Layer 16 of a small transformer language model trained on English Wikipedia (23 layers, counted from 0, width 64). Numbers have three digits each and are written without spaces.
A neuron adds its activation times its output weights to the MLP's output. To switch it off is to set its activation to zero at one token and run the rest of the model.
A neuron's activation on a vector x is SiLU(weights . x + bias), where the dot is the dot product.

Input weights of the MLP neurons that the questions are about. A number n stands for (n - 500) times 0.00081.
n7 (bias -0.024): 421709347550490425741675480467505417650351138365564554578359430855319542653595732648192643353634570612536297635595158419316310397386580543628438458649518421525635531418580498398606329234393395
n10 (bias -0.023): 593548382580534406457501572698304359525329355464519368456448468558617529673200512371404451129945505640521348357575336437610653580476661560866369468615581189455454537303508556478661459465479397
n40 (bias -0.027): 448397450478690800299581538616442429359235467587545362203521214659340451757577511580561240652640554506771386509388521534393581363433758797521427471313551327607488540331541465362475386575535528
n63 (bias -0.024): 371369421480477306453403646356693549769425499468358474734411529627456445717418380534620409373564563348701429585860497738500872722370581487542453523791442594451664547454358471528475523285292311
n67 (bias -0.040): 456404347371652361521775510413781487375286383637845606532484602081526432881188685685570566127863574593468452509738494576266449444465425538336185529416522529464544411557398355223690556545589512
n128 (bias -0.024): 349520401507575546708724614672307293596415505333731641486277430570450682493421451482353441672493397724544571594253523286824470402518454480747409437379402557448311361476666538536545837410414652
n145 (bias -0.044): 381562642725684248474699389480708055438592448337735534675563520026420595631445512662305560503569472485355205688707564543447738340509530474422498047526489672603637385305575487278411543384637487
n149 (bias -0.019): 535614513599780192428447261416345383522661459687413600293486662466550667460793507476300441640573500758592517538574550592611595612558465495251607359368543603402513409558524405580449603484559368
n151 (bias -0.013): 482593639435549314504473476628665219387622256470533728473355600389366304682488569537610343411490512332479458584402367517476514532422398854240728723625670566579640459524276745401504485633452597
n199 (bias -0.051): 722448450743681289477576616646780430218414409891338555486656459275334283451614346505494478401595352358383447410620264672532538576217517325528342493547329867507456546617544779502467483390451463
n229 (bias -0.050): 396507308673449663479415453673438569156287449604383444531296578487481444780569553576792208518644680120727634361144672545669567391476791583463604519442521453470658625315465370588365510187669750
n267 (bias -0.035): 551495495649591532319965367851195321420397379550375661589365694207639414784482315666521582635514374692690455284782366743606566265538530636448424354388295540606560354389667452340747048248570655
n275 (bias -0.009): 544469674494556624538460382381569505440671522521578723589379524592499424552320407415360384437492695420585458624462332399368578342303304496561450520471469599567684378341598491591516644498842453
n304 (bias -0.022): 467843533593777415669618565694553318451484441754462477667343561568658353448249342371477353449415484457447459575506505524564780483341516450618554706401407449362679373382378715308431481527351503
n311 (bias -0.058): 616439683463758500195624550715515517576393279484439570265304484506617483881504378708702280572559514586736568667460560761141355369429248463508296684449378517280588182453524380830567422427477733
n317 (bias -0.016): 461297691633113327405734548567574479483354457507585607574524628555280401582480519572638466458432528308455584627754649420564546764648407299439326396399168230648534265627540423738670712712483620

Output weights of the MLP neurons that the questions are about. A number n stands for (n - 500) times 0.00073.
n7: 394454318570501147474417492268482602352476559577406468733721512511680459365513167371804562790408457460423548420378642635581494676631236349678443559468494584533647576711470552288532509496372712
n10: 367367492331549377552604516552394726500738525616560548424629299551417721323693420657264435677184551504447429510434641607552590476291540536219284638516476623347471593440698439974451471483300494
n40: 448416471385569596763487613295628644387556497625352592530583518431535359405220381537554690492468554491359674462518331529593459414292497387252429641538475632465687513630260663602287564664595478
n63: 832476717734470589541595349432448357390504331398551729595579408552472624509533630472526420639327308657516404639646393338392441375641456331527470506462503374348425468516440461373411560596766487
n67: 429573237321570501500517503597600295139224538521396610588333519425515441283472744451540504393771775576677588420274366652420504482534497636394514679500384775299531654319342652862474556396473727
n128: 562322553502574455743567470491556724467418689399514380460625318663343575560518372326415445571537504220710397527557399673275314569399526575267474622449596581593668469402606486478645480360590421
n145: 475497644596231606537595351453458382297514404453469688576304437424654596458496430692719330556199363534480314611632767344344754714687454437542567398474546485501253558692250692464574653536521444
n149: 399457454569420649698455404563475398671623486405481456410418417434483322581400518394400612444361556480434663416318630475480489421611679537750377530586538470669606510534492403424491380708574334
n151: 460238590591628499479663499469480765560606622410460550462529563532509542602644721436645520641513395484672278340267479521311434457355584213346556589565302373413330508559608526632553364618235508
n199: 765599439548580529442550485426162653506418577595597480588254353609351443383505258429832409567656488588595555452496408549703590774476600170170328576528412535733518500651362405527327692383581468
n229: 728631767601415653675413556434622399251601627549397620422588614355565350375548499292377427501366518546510338483451370295249378564476474566433621611543517735701434212442380567363265702782510698
n267: 401318392297600571475658454670538533474603592354330455121282632570711124488717298529628378681576395438459563343461475760591591545746558648494486445466368787656684501405272434541465416449387508
n275: 466345329279332445590632665437436599642463568309423401393608430649490577433632576622567446557536569486270567465493721586526246506680632494480685564482418512342455576511424411723509435549380350
n304: 401320461397340312791601590447444635648675532653520583504536494446467399268450628583547433491553492479422444373504624385542458239432510597562631615450607534673582396492395581332486491448505511
n311: 538576487450563628492234519563505264627404520915384261426506628869528485655590372351338853244513542605361414390597467605448716599284552486358332360831278508501495646330343486343620717539275564
n317: 463464503571595670375599555574543504303440578493328334504655479465602449349665492556255515763506602717542395548335661504556504452510317485643448478543562247496427494522511588594627170374438675

Each question names a token from some text and the token that comes next. It shows the vector x that enters the MLP there. A number n stands for (n - 500) times 0.011.

Then comes g, the gradient of the next token's log-probability with respect to the MLP's output, scaled to length 1. A neuron's effect is roughly proportional to its activation times (output weights . g). A number n stands for (n - 500) times 0.00097.

"When", then " young"
x: 412487453466526627373454340566518511526494347503401609385507455626518453142670472605516381595606433616546534388466629526500528565493379564573567446608371381312663563634590546508433541444572476
g: 664246669649300480571257274475472545482434488519685340514423565642590565340655432507240537418581378573685573583478626597496364608406590601611469613425618585674101567438358373442570544671525299
Switching off which neuron hurts the next token most? n149

"ick", then " fr"
x: 567346416506358567252559562631488442609466603390316560507624616562566427133593591421407503483448507514453568554461538462475649614533545491649507620488493414415624494385425447417467595633469501
g: 363371691474715584504412276547498582311440462525586357475430478687415535388657706359674452400643446285701420300541508396419464515652555443685338591386396637286386484839449486573526496735692372
Which neuron, switched off, raises the next token's probability most? n317

" These", then " Fl"
x: 476361385473617526333454352615492527472432609562438517492562463530612396082627369587520390575636495599422608448500435449401499644486436648674461486536479482446522611655480548432428483591587491
g: 419481633173749461467626388657595402395568502468444752583401623608526495511553617331586583531629403450420461308471528380475448363376666169546586486342460435462975298485605531513592557404538510
Which neuron, switched off, raises the next token's probability most? n151

"s", then "."
x: 439503425462436663337426469501614552617480543524432443468480505433703376163566436521444381466473474713453622576343581534507625676518374476617454486641544396477597369579604451347518476619535503
g: 433667640619479469590441690517483422458567503417336350488490558360560392488546562397253710365809584556355438621425334624559501412608587538354370571463372666730415354224633242664588410402800539
Which two neurons, each switched off alone, lower its probability most, in order? n145, n7

"th", then " C"
x: 495502462408510671524404436549715569412678486452469588521688467482706384210446525407554522535496385571458550476332322430471448492560473459575495506572517307585685489444465588304463499699574518
g: 553357893161522384551479416550472511440457496636345624624530470428506342368492497500618536340628493311570616371574591284455491335447528421597483530531632791456393723374698632647510509422207653
Which neuron, switched off, raises the next token's probability most? n67

"eler", then "ate"
x: 554477323540509599418497422527523371462593492337509547553600489530612383299490472683319428490352492520405743660670526421513568581583465510470503470526468305439589481386576319498636484544527684
g: 497576357355482603580518552464618746595542368485380458438485866556504505336286416490381463583602666701518525496336606775459292638570330407707453571495669309344593247439569299634303496457582429
Switching off which neuron hurts the next token most? n317

"\n\n", then "="
x: 355538500439557535404479359650497576438451574521525455497546508500725432131606565627448434407610543626502507470548487459449510660520414401432343471620466387329548690432508641525506643420546492
g: 683512525474514623585536366482291634595643673479370438603360354149652542276501341429555362564275185559637491374398632423509412665720670617616385574550355611523396630354535436449677481503650593
Which neuron, switched off, raises the next token's probability most? n145

"irc", then "uit"
x: 464545388420368693428506446608683460477697571318439581495523464412671443345406485536440571625512370592416470637594451380375516499584455469595668395434607343503698473468495398450496610616381573
g: 519487514641335766461524603663484469254281562471482168447360733211471561677530346484383636470832576526480532494422404470543347488630249649507521564219563534515514522616628603573442429632528457
Which neuron, switched off, raises the next token's probability most? n145

" to", then " fe"
x: 419354483553455630296457404502519564400385405467471447474577554609576621219625424668451436356545482576399641531455688484578674591617503446591605546488471409339555395558589475521547520437490401
g: 514366424671471511695428338740586455360531736468600580496547287568583361388584488279308614581670583665699506440435653534477458525366200199701476651513548474640251426500611429403422380682482441
Which two neurons, each switched off alone, lower its probability most, in order? n317, n149

"d", then " the"
x: 534396371421390623456498439508429412619483661342504485636622518432529505217527440524475403458496518666501535504467653613569608725578411498604469584603353361496682454395607450419513461509325457
g: 418463298464756602633469351505363468627482216522637585488395181696389751296485548333639572763609461468438554291488532353657334491643610275576654613559591452344614462633479584444462495512530398
Switching off which neuron hurts the next token most? n63

"\"", then ","
x: 421574403430570543376458504428530571468459567397468492586543546466648347165632484496653405443607452686407594424345576493460676590567435436621502451565409301470624469488533542349646478655533482
g: 597556284438484588295480802346767444697369381436311322480411625452405589503425326382550385542491280546363547522558503493567533527571495469336643585600449449697775382447904575405432474677566469
Which neuron, switched off, raises the next token's probability most? n10

" to", then " have"
x: 445373413597467678335500302504422562517316391505442481478587385615527499275590350577490588495626515537357616504558565461485655502617449652714586535590537423386542432455614480411534572461469397
g: 317542406452435503473604572447559597493299434454438500660653631452533288679418195701388487375462610679331638582456376634481405574690333908413563461441450577650204524489355658515392528468474692
Which two neurons, each switched off alone, lower its probability most, in order? n40, n151

"\n\n", then "The"
x: 365539501426548535416477367654500583438465581526523456501552500495721433139611565630454448397607552625497509464535475468447503670514404400426336475612463386325538704440508641533497635428543482
g: 362486282449754365259466517463598369533146586468549545370594447634298396685533516668602618512609779442644505321504442774484497365385437429654629661635524327476646259546556587442400534534498405
Which two neurons, each switched off alone, lower its probability most, in order? n145, n229

".", then "\n\n"
x: 351544443419610540402539342549489563504379552448458545565466514444684510151626516620432457400661558633505588559512507478350572652569374444454388499598408359329624583448504538525536632409584536
g: 563455234326428519350607597285640470614294703480433514596465477435767253356496364500615363468401700671633476583405661490582586633693481702505443624602402393607343561373178442469683568436585424
Switching off which neuron hurts the next token most? n67

" Case", then " ("
x: 413457450333519692432425446488586526642689497561277543430539401456669443212451560444399446611423369718518527595528576532482469528567436554366567464564510398538719520585458587382363538495591513
g: 470730546481328661515327559406463685469321652388380520736408429381514380566479483543714597303334546542683521541315490494429622456753228396420678522607423414407520498249497302520566466726642758
Which neuron, switched off, raises the next token's probability most? n67

" heat", then "-"
x: 496490366578319602304417472527481432549583495474326633513663420395738425159527548507537391625517422447493655584444547448394605558485474487497437499579568502584567562547545416291553530649558504
g: 425350551374479494682606287444614527299387554589604464532751638724584413445552626421408366348502542165608491323525612518549390218399495529656381477570693638232416590528638661385648651536579317
Switching off which neuron hurts the next token most? n199

" United", then " States"
x: 475440535400432684471574394498588625475588474455409497397683583490698454216522392473478473565437521529393771447585437330407442502484529431455515327531584467537592490412531547381533547715685475
g: 473547393621476333561416429417514539459483536239470365345611674264657597697519451650448517435192468467368604779630653485277558718564594509541452450356655250741598676342348398388531545539597589
Switching off which neuron hurts the next token most? n67

"t", then "urn"
x: 615542472412479727445369531542576488468558494397641480562656364397685441238600359477412403644488499510447657563545525592458408604559354532587512505599508327365650510523562349482394518481523392
g: 377604518661479540884419630624732513488385342432551589558545566365276600479403491726383455650530404491241337656753480478439489377568345624395526392278626453486449765633404443451593545387293411
Switching off which neuron hurts the next token most? n199

"-", then " High"
x: 365459525255629554411545339625469516511446525373528604498470528534743523114639544525499463504610544566455498496529518514451535658495306502528512468502485372296576638457571537493578582469467489
g: 600393590452536311614374396528569427468330441709562551364740403153506827477485624514567758550487463320536520579583505335236663502418442464581254503461682364563654459602542344667297479598591486
Switching off which neuron hurts the next token most? n267

" The", then " bed"
x: 413399489351657517431474238532530519423466599552493562400600445485652383141701475590437437530590521628487497359552572447413525535445423595672480450455471389518552659616560513434513565554551487
g: 633471798460472392396336422547454457652439431726587467712634381440635821428426487410275584604437467361652532255458357714493536492369825379413593525662549491407462327489614422349493541380648328
Switching off which neuron hurts the next token most? n267

"a", then " Fitz"
x: 472491594303463643473364483486674498597578500434470428447450507622746474131340478412412365560350467630573646565464509485535571594493437380599608575467496507556594437468486520334522630504582501
g: 406214663420681373575471356496313419664618315667652582720429545448421632588556655406488563549675632316502318246594563270606497521339527489583443573499631367353462583814511501434315408583621338
Which neuron, switched off, raises the next token's probability most? n275

"I", then "an"
x: 507511498361385713514468409544801557440544473448366506419506449536571525174564403537520434542516441599513632392592492499663481494669387518564646414479490593325518499449530538507592554411502290
g: 440535338749468321458495452744537377627603505895769604532548332499538498420544535567383425706515421634310524432578596491426531353423598485380730474292356238587344522455516667442471495205550515
Which neuron, switched off, raises the next token's probability most? n304

" t", then "ag"
x: 477434443606560709399451494556685491428621492388345573444544450393613369168571543631387324543631498559439614545562647453384484407544523534555570563424628473492509573549485527310534466451585336
g: 397585471424467451358437500365430333279689236603730478270638596735520268421437707384470665458607494481343500480569589449601563350506765470339435472258470592415593665497628595712620370580710481
Switching off which neuron hurts the next token most? n40

" out", then " a"
x: 499425320628587697260505371490527550575635616473515557481532500573587377115574416371419402526529451522478559490404461543505535576503441483666541603484558527380595355503544421503611509487681435
g: 652357526490539788474350569458431667492489666155604300259282488499422522465686678615731402473346371307612564650573539706440535325345562332516609613548650434331422644608451485441591602460467393
Switching off which neuron hurts the next token most? n275

" bank", then "rupt"
x: 531529402567508636299394443434526534472607512443458568371606475489680507180567560483393434689444532454406629670418524404402568588499465482422592346624647341488623563619497421387466487589593482
g: 352488475594650604638465219568518367343700311397686295276480602290412764719617533340336558497502479407431461593660661625512645521471483532407316415426919573457499581435535457584516445499415445
Which neuron, switched off, raises the next token's probability most? n10

" the", then " series"
x: 490416533372638618414497246524572532390496580505529561408603469474740357201617531520418539531572433585416574414636574385339474533411448531759521424498537434465548536570533465381505581498569524
g: 541464346728557327413479676356312820380442529333425573435419663421625316462502525607459371605388333594579609467234510690398391394664636717656395576625254609598367571437328449603645639589467480
Which neuron, switched off, raises the next token's probability most? n267

" Ten", then "th"
x: 588440491398431668488471309514594512500494495487375557465763431330657397168444586587478417730581395497392581521447460522415502553432555626456590382506590491477645528482519562403506560535588431
g: 327523517383309647564599304448469493454459391438543714475735591477374489696418295588479494535577299534544438303463441484464325736463358789712458511533614792399275515301668579480699394431679517
Switching off which neuron hurts the next token most? n311

"ment", then " in"
x: 506473441671424599319495413591489476440571662429460568489613439449537398135577392562475309497440535636396610664515530456491598634576418492579440501607404374481639392518566469360454519621536595
g: 443337161481542680420658474531428468660446499260526661460567497456767477824515357573681409529490585631537450618534371530366594814451255469719438365589474309436250491522481490557554333416567530
Switching off which neuron hurts the next token most? n317

"on", then " med"
x: 514539414435459626461496415529501576553563545372436554473593355440720392111675499452442399430481476625430541532357502480538644594583457495553459485517397353526658483528583624399466448769535454
g: 605302650234423461470535366704543415368460548690555435666576468555618488410444542455486439415559298436718429547595627404175597513566855400436350580111398657507487517443654512627584565550606369
Switching off which neuron hurts the next token most? n7

"ely", then " high"
x: 487499425503522644439456269491483464712416470390404357461590440597590468176543502479529460482455467586437542391614566432530635537549430538691399647371473438404632570511707540382473583563541535
g: 480292401478394526563214531537402580517440620428610515503439407413712574518642428610433288486564450411646389506689603638483407342478252341559384728330802513657529746527689433313447386812495466
Switching off which neuron hurts the next token most? n311

" tax", then " return"
x: 508446388557342654356468382471521536534671673452506512468590440444615413173537511511425369613547475615375574688498502387391639612459391495436517403572411541512590481668607417353521581576514547
g: 777458755353441629401554763536252569361562412564423334332403683353424636540499338458528431393641391468674549313404551391557360339417430614484528741577366622420494425680525679561313555727400644
Which neuron, switched off, raises the next token's probability most? n229

" was", then " vac"
x: 498437416570505598276445440438496583637476463345542464419605488448554519230509521546645519588628457674477558537500692415529711540457405448689468413523397294394487531640516429384590464467508509
g: 557493618590326306415496381558414348339690525642620474597438473495400592408567476206569674540600480450468328669444725210755300760331593477519542572369700576523407529474667404591640220513457477
Switching off which neuron hurts the next token most? n10

"al", then " transport"
x: 487573469350497534449490358523585499526486614428365510505534377510671382021533480439386487595479503605516583510544419451360644558564546460662446544531530444542579491626561577295486477655579485
g: 480496499417529631487599454547675375396527375582612397197482656371454615512357468552626549637555604319473371702634355273359724670434581424416369545350640344334491670577701319706475241608718466
Which neuron, switched off, raises the next token's probability most? n304

" inn", then "ova"
x: 376573382500413665319509357477537463322722481424422693450571533518663492245653522564476433645462517500358499538550578327450559536557618626461534436553553322492583515598419481355571446509530527
g: 634197670386435546597487397406639480444409483369401390432193430670492680783563518710658530369595519529600517539643679530328599346509529560353478589452552564524770489488314354482469528419135624
Which neuron, switched off, raises the next token's probability most? n128

" production", then " of"
x: 460542399447555590323382412485498585462570458456316635439623421432704334166669536526460380603505471565444638628389505498478532517543485581536437460656562382571586449511499482426422458684654529
g: 500656358775581642644352252496323548599566456350654791506409405673471443551561524511524368486441637655428474436549515600683150517348215418622644538404666372536430638493523496208513383546491459
Which neuron, switched off, raises the next token's probability most? n63

" bus", then " wh"
x: 547472360493428595371514444615574519480540555494254539420674487353791463217521522528478387613496469488488682662335439475430540547408528557486532396630609390476536483629559416414573498543573433
g: 582486727465515346294537580494277457374491598539313556531296824456428441660702471562465658346268704574636756452326598568299584438565521355502511482494339427398636547530478616474263655483701345
Switching off which neuron hurts the next token most? n128

" in", then " 2011"
x: 421496419507528676425518420501533528549480512328518387453538495484758441252455402541520421460651376689414555511456541393489628444502470444676577467564453387271655426549643577540672408503565529
g: 415489427285326412502514622427426459456685507248582556628621205521779348598555334517729592432416423556589653390695570358288558518592377673425394529510400531465419490466399690527628608415376877
Switching off which neuron hurts the next token most? n10

" the", then " after"
x: 427394497353595483414396278507550541457521534485493492328607491445742414168637434512409512543624569600493543486620590399422482525455446639758499465520417408472574563452551465501589608537476574
g: 413388330627205173423556610316307457695528393485493628653617673701536350346620668667282597591321632596534537603439454626515729495423352472660488445596360516627581537560499354470301498569541346
Switching off which neuron hurts the next token most? n149

" scene", then " and"
x: 507491392482511569344443446539504570495533340336373580542619495418639323292643488565360331560546517625518715646383583555449491534505428528501540366678531360517633393492548537372476526621638469
g: 329513583338407287352697513509697570433551504740554311761570572433319487432454601473532437465297242265628572561460576488340824475551504369485628409582523604358507342524649767544343632551380598
Which neuron, switched off, raises the next token's probability most? n149

"ose", then " between"
x: 442452378574445557429407392547519402610566474317381492460648488500417450402637383580458459450481542747595489450505676473595657601564447484660580498506401256467675554453597519350325565487526488
g: 484634382680495417255468623590428365411688444693580673517512342577737228556683418322607481430282641663630554336448491329555450564497383358490339390644683684589339498485571544512390278744424501
Which neuron, switched off, raises the next token's probability most? n128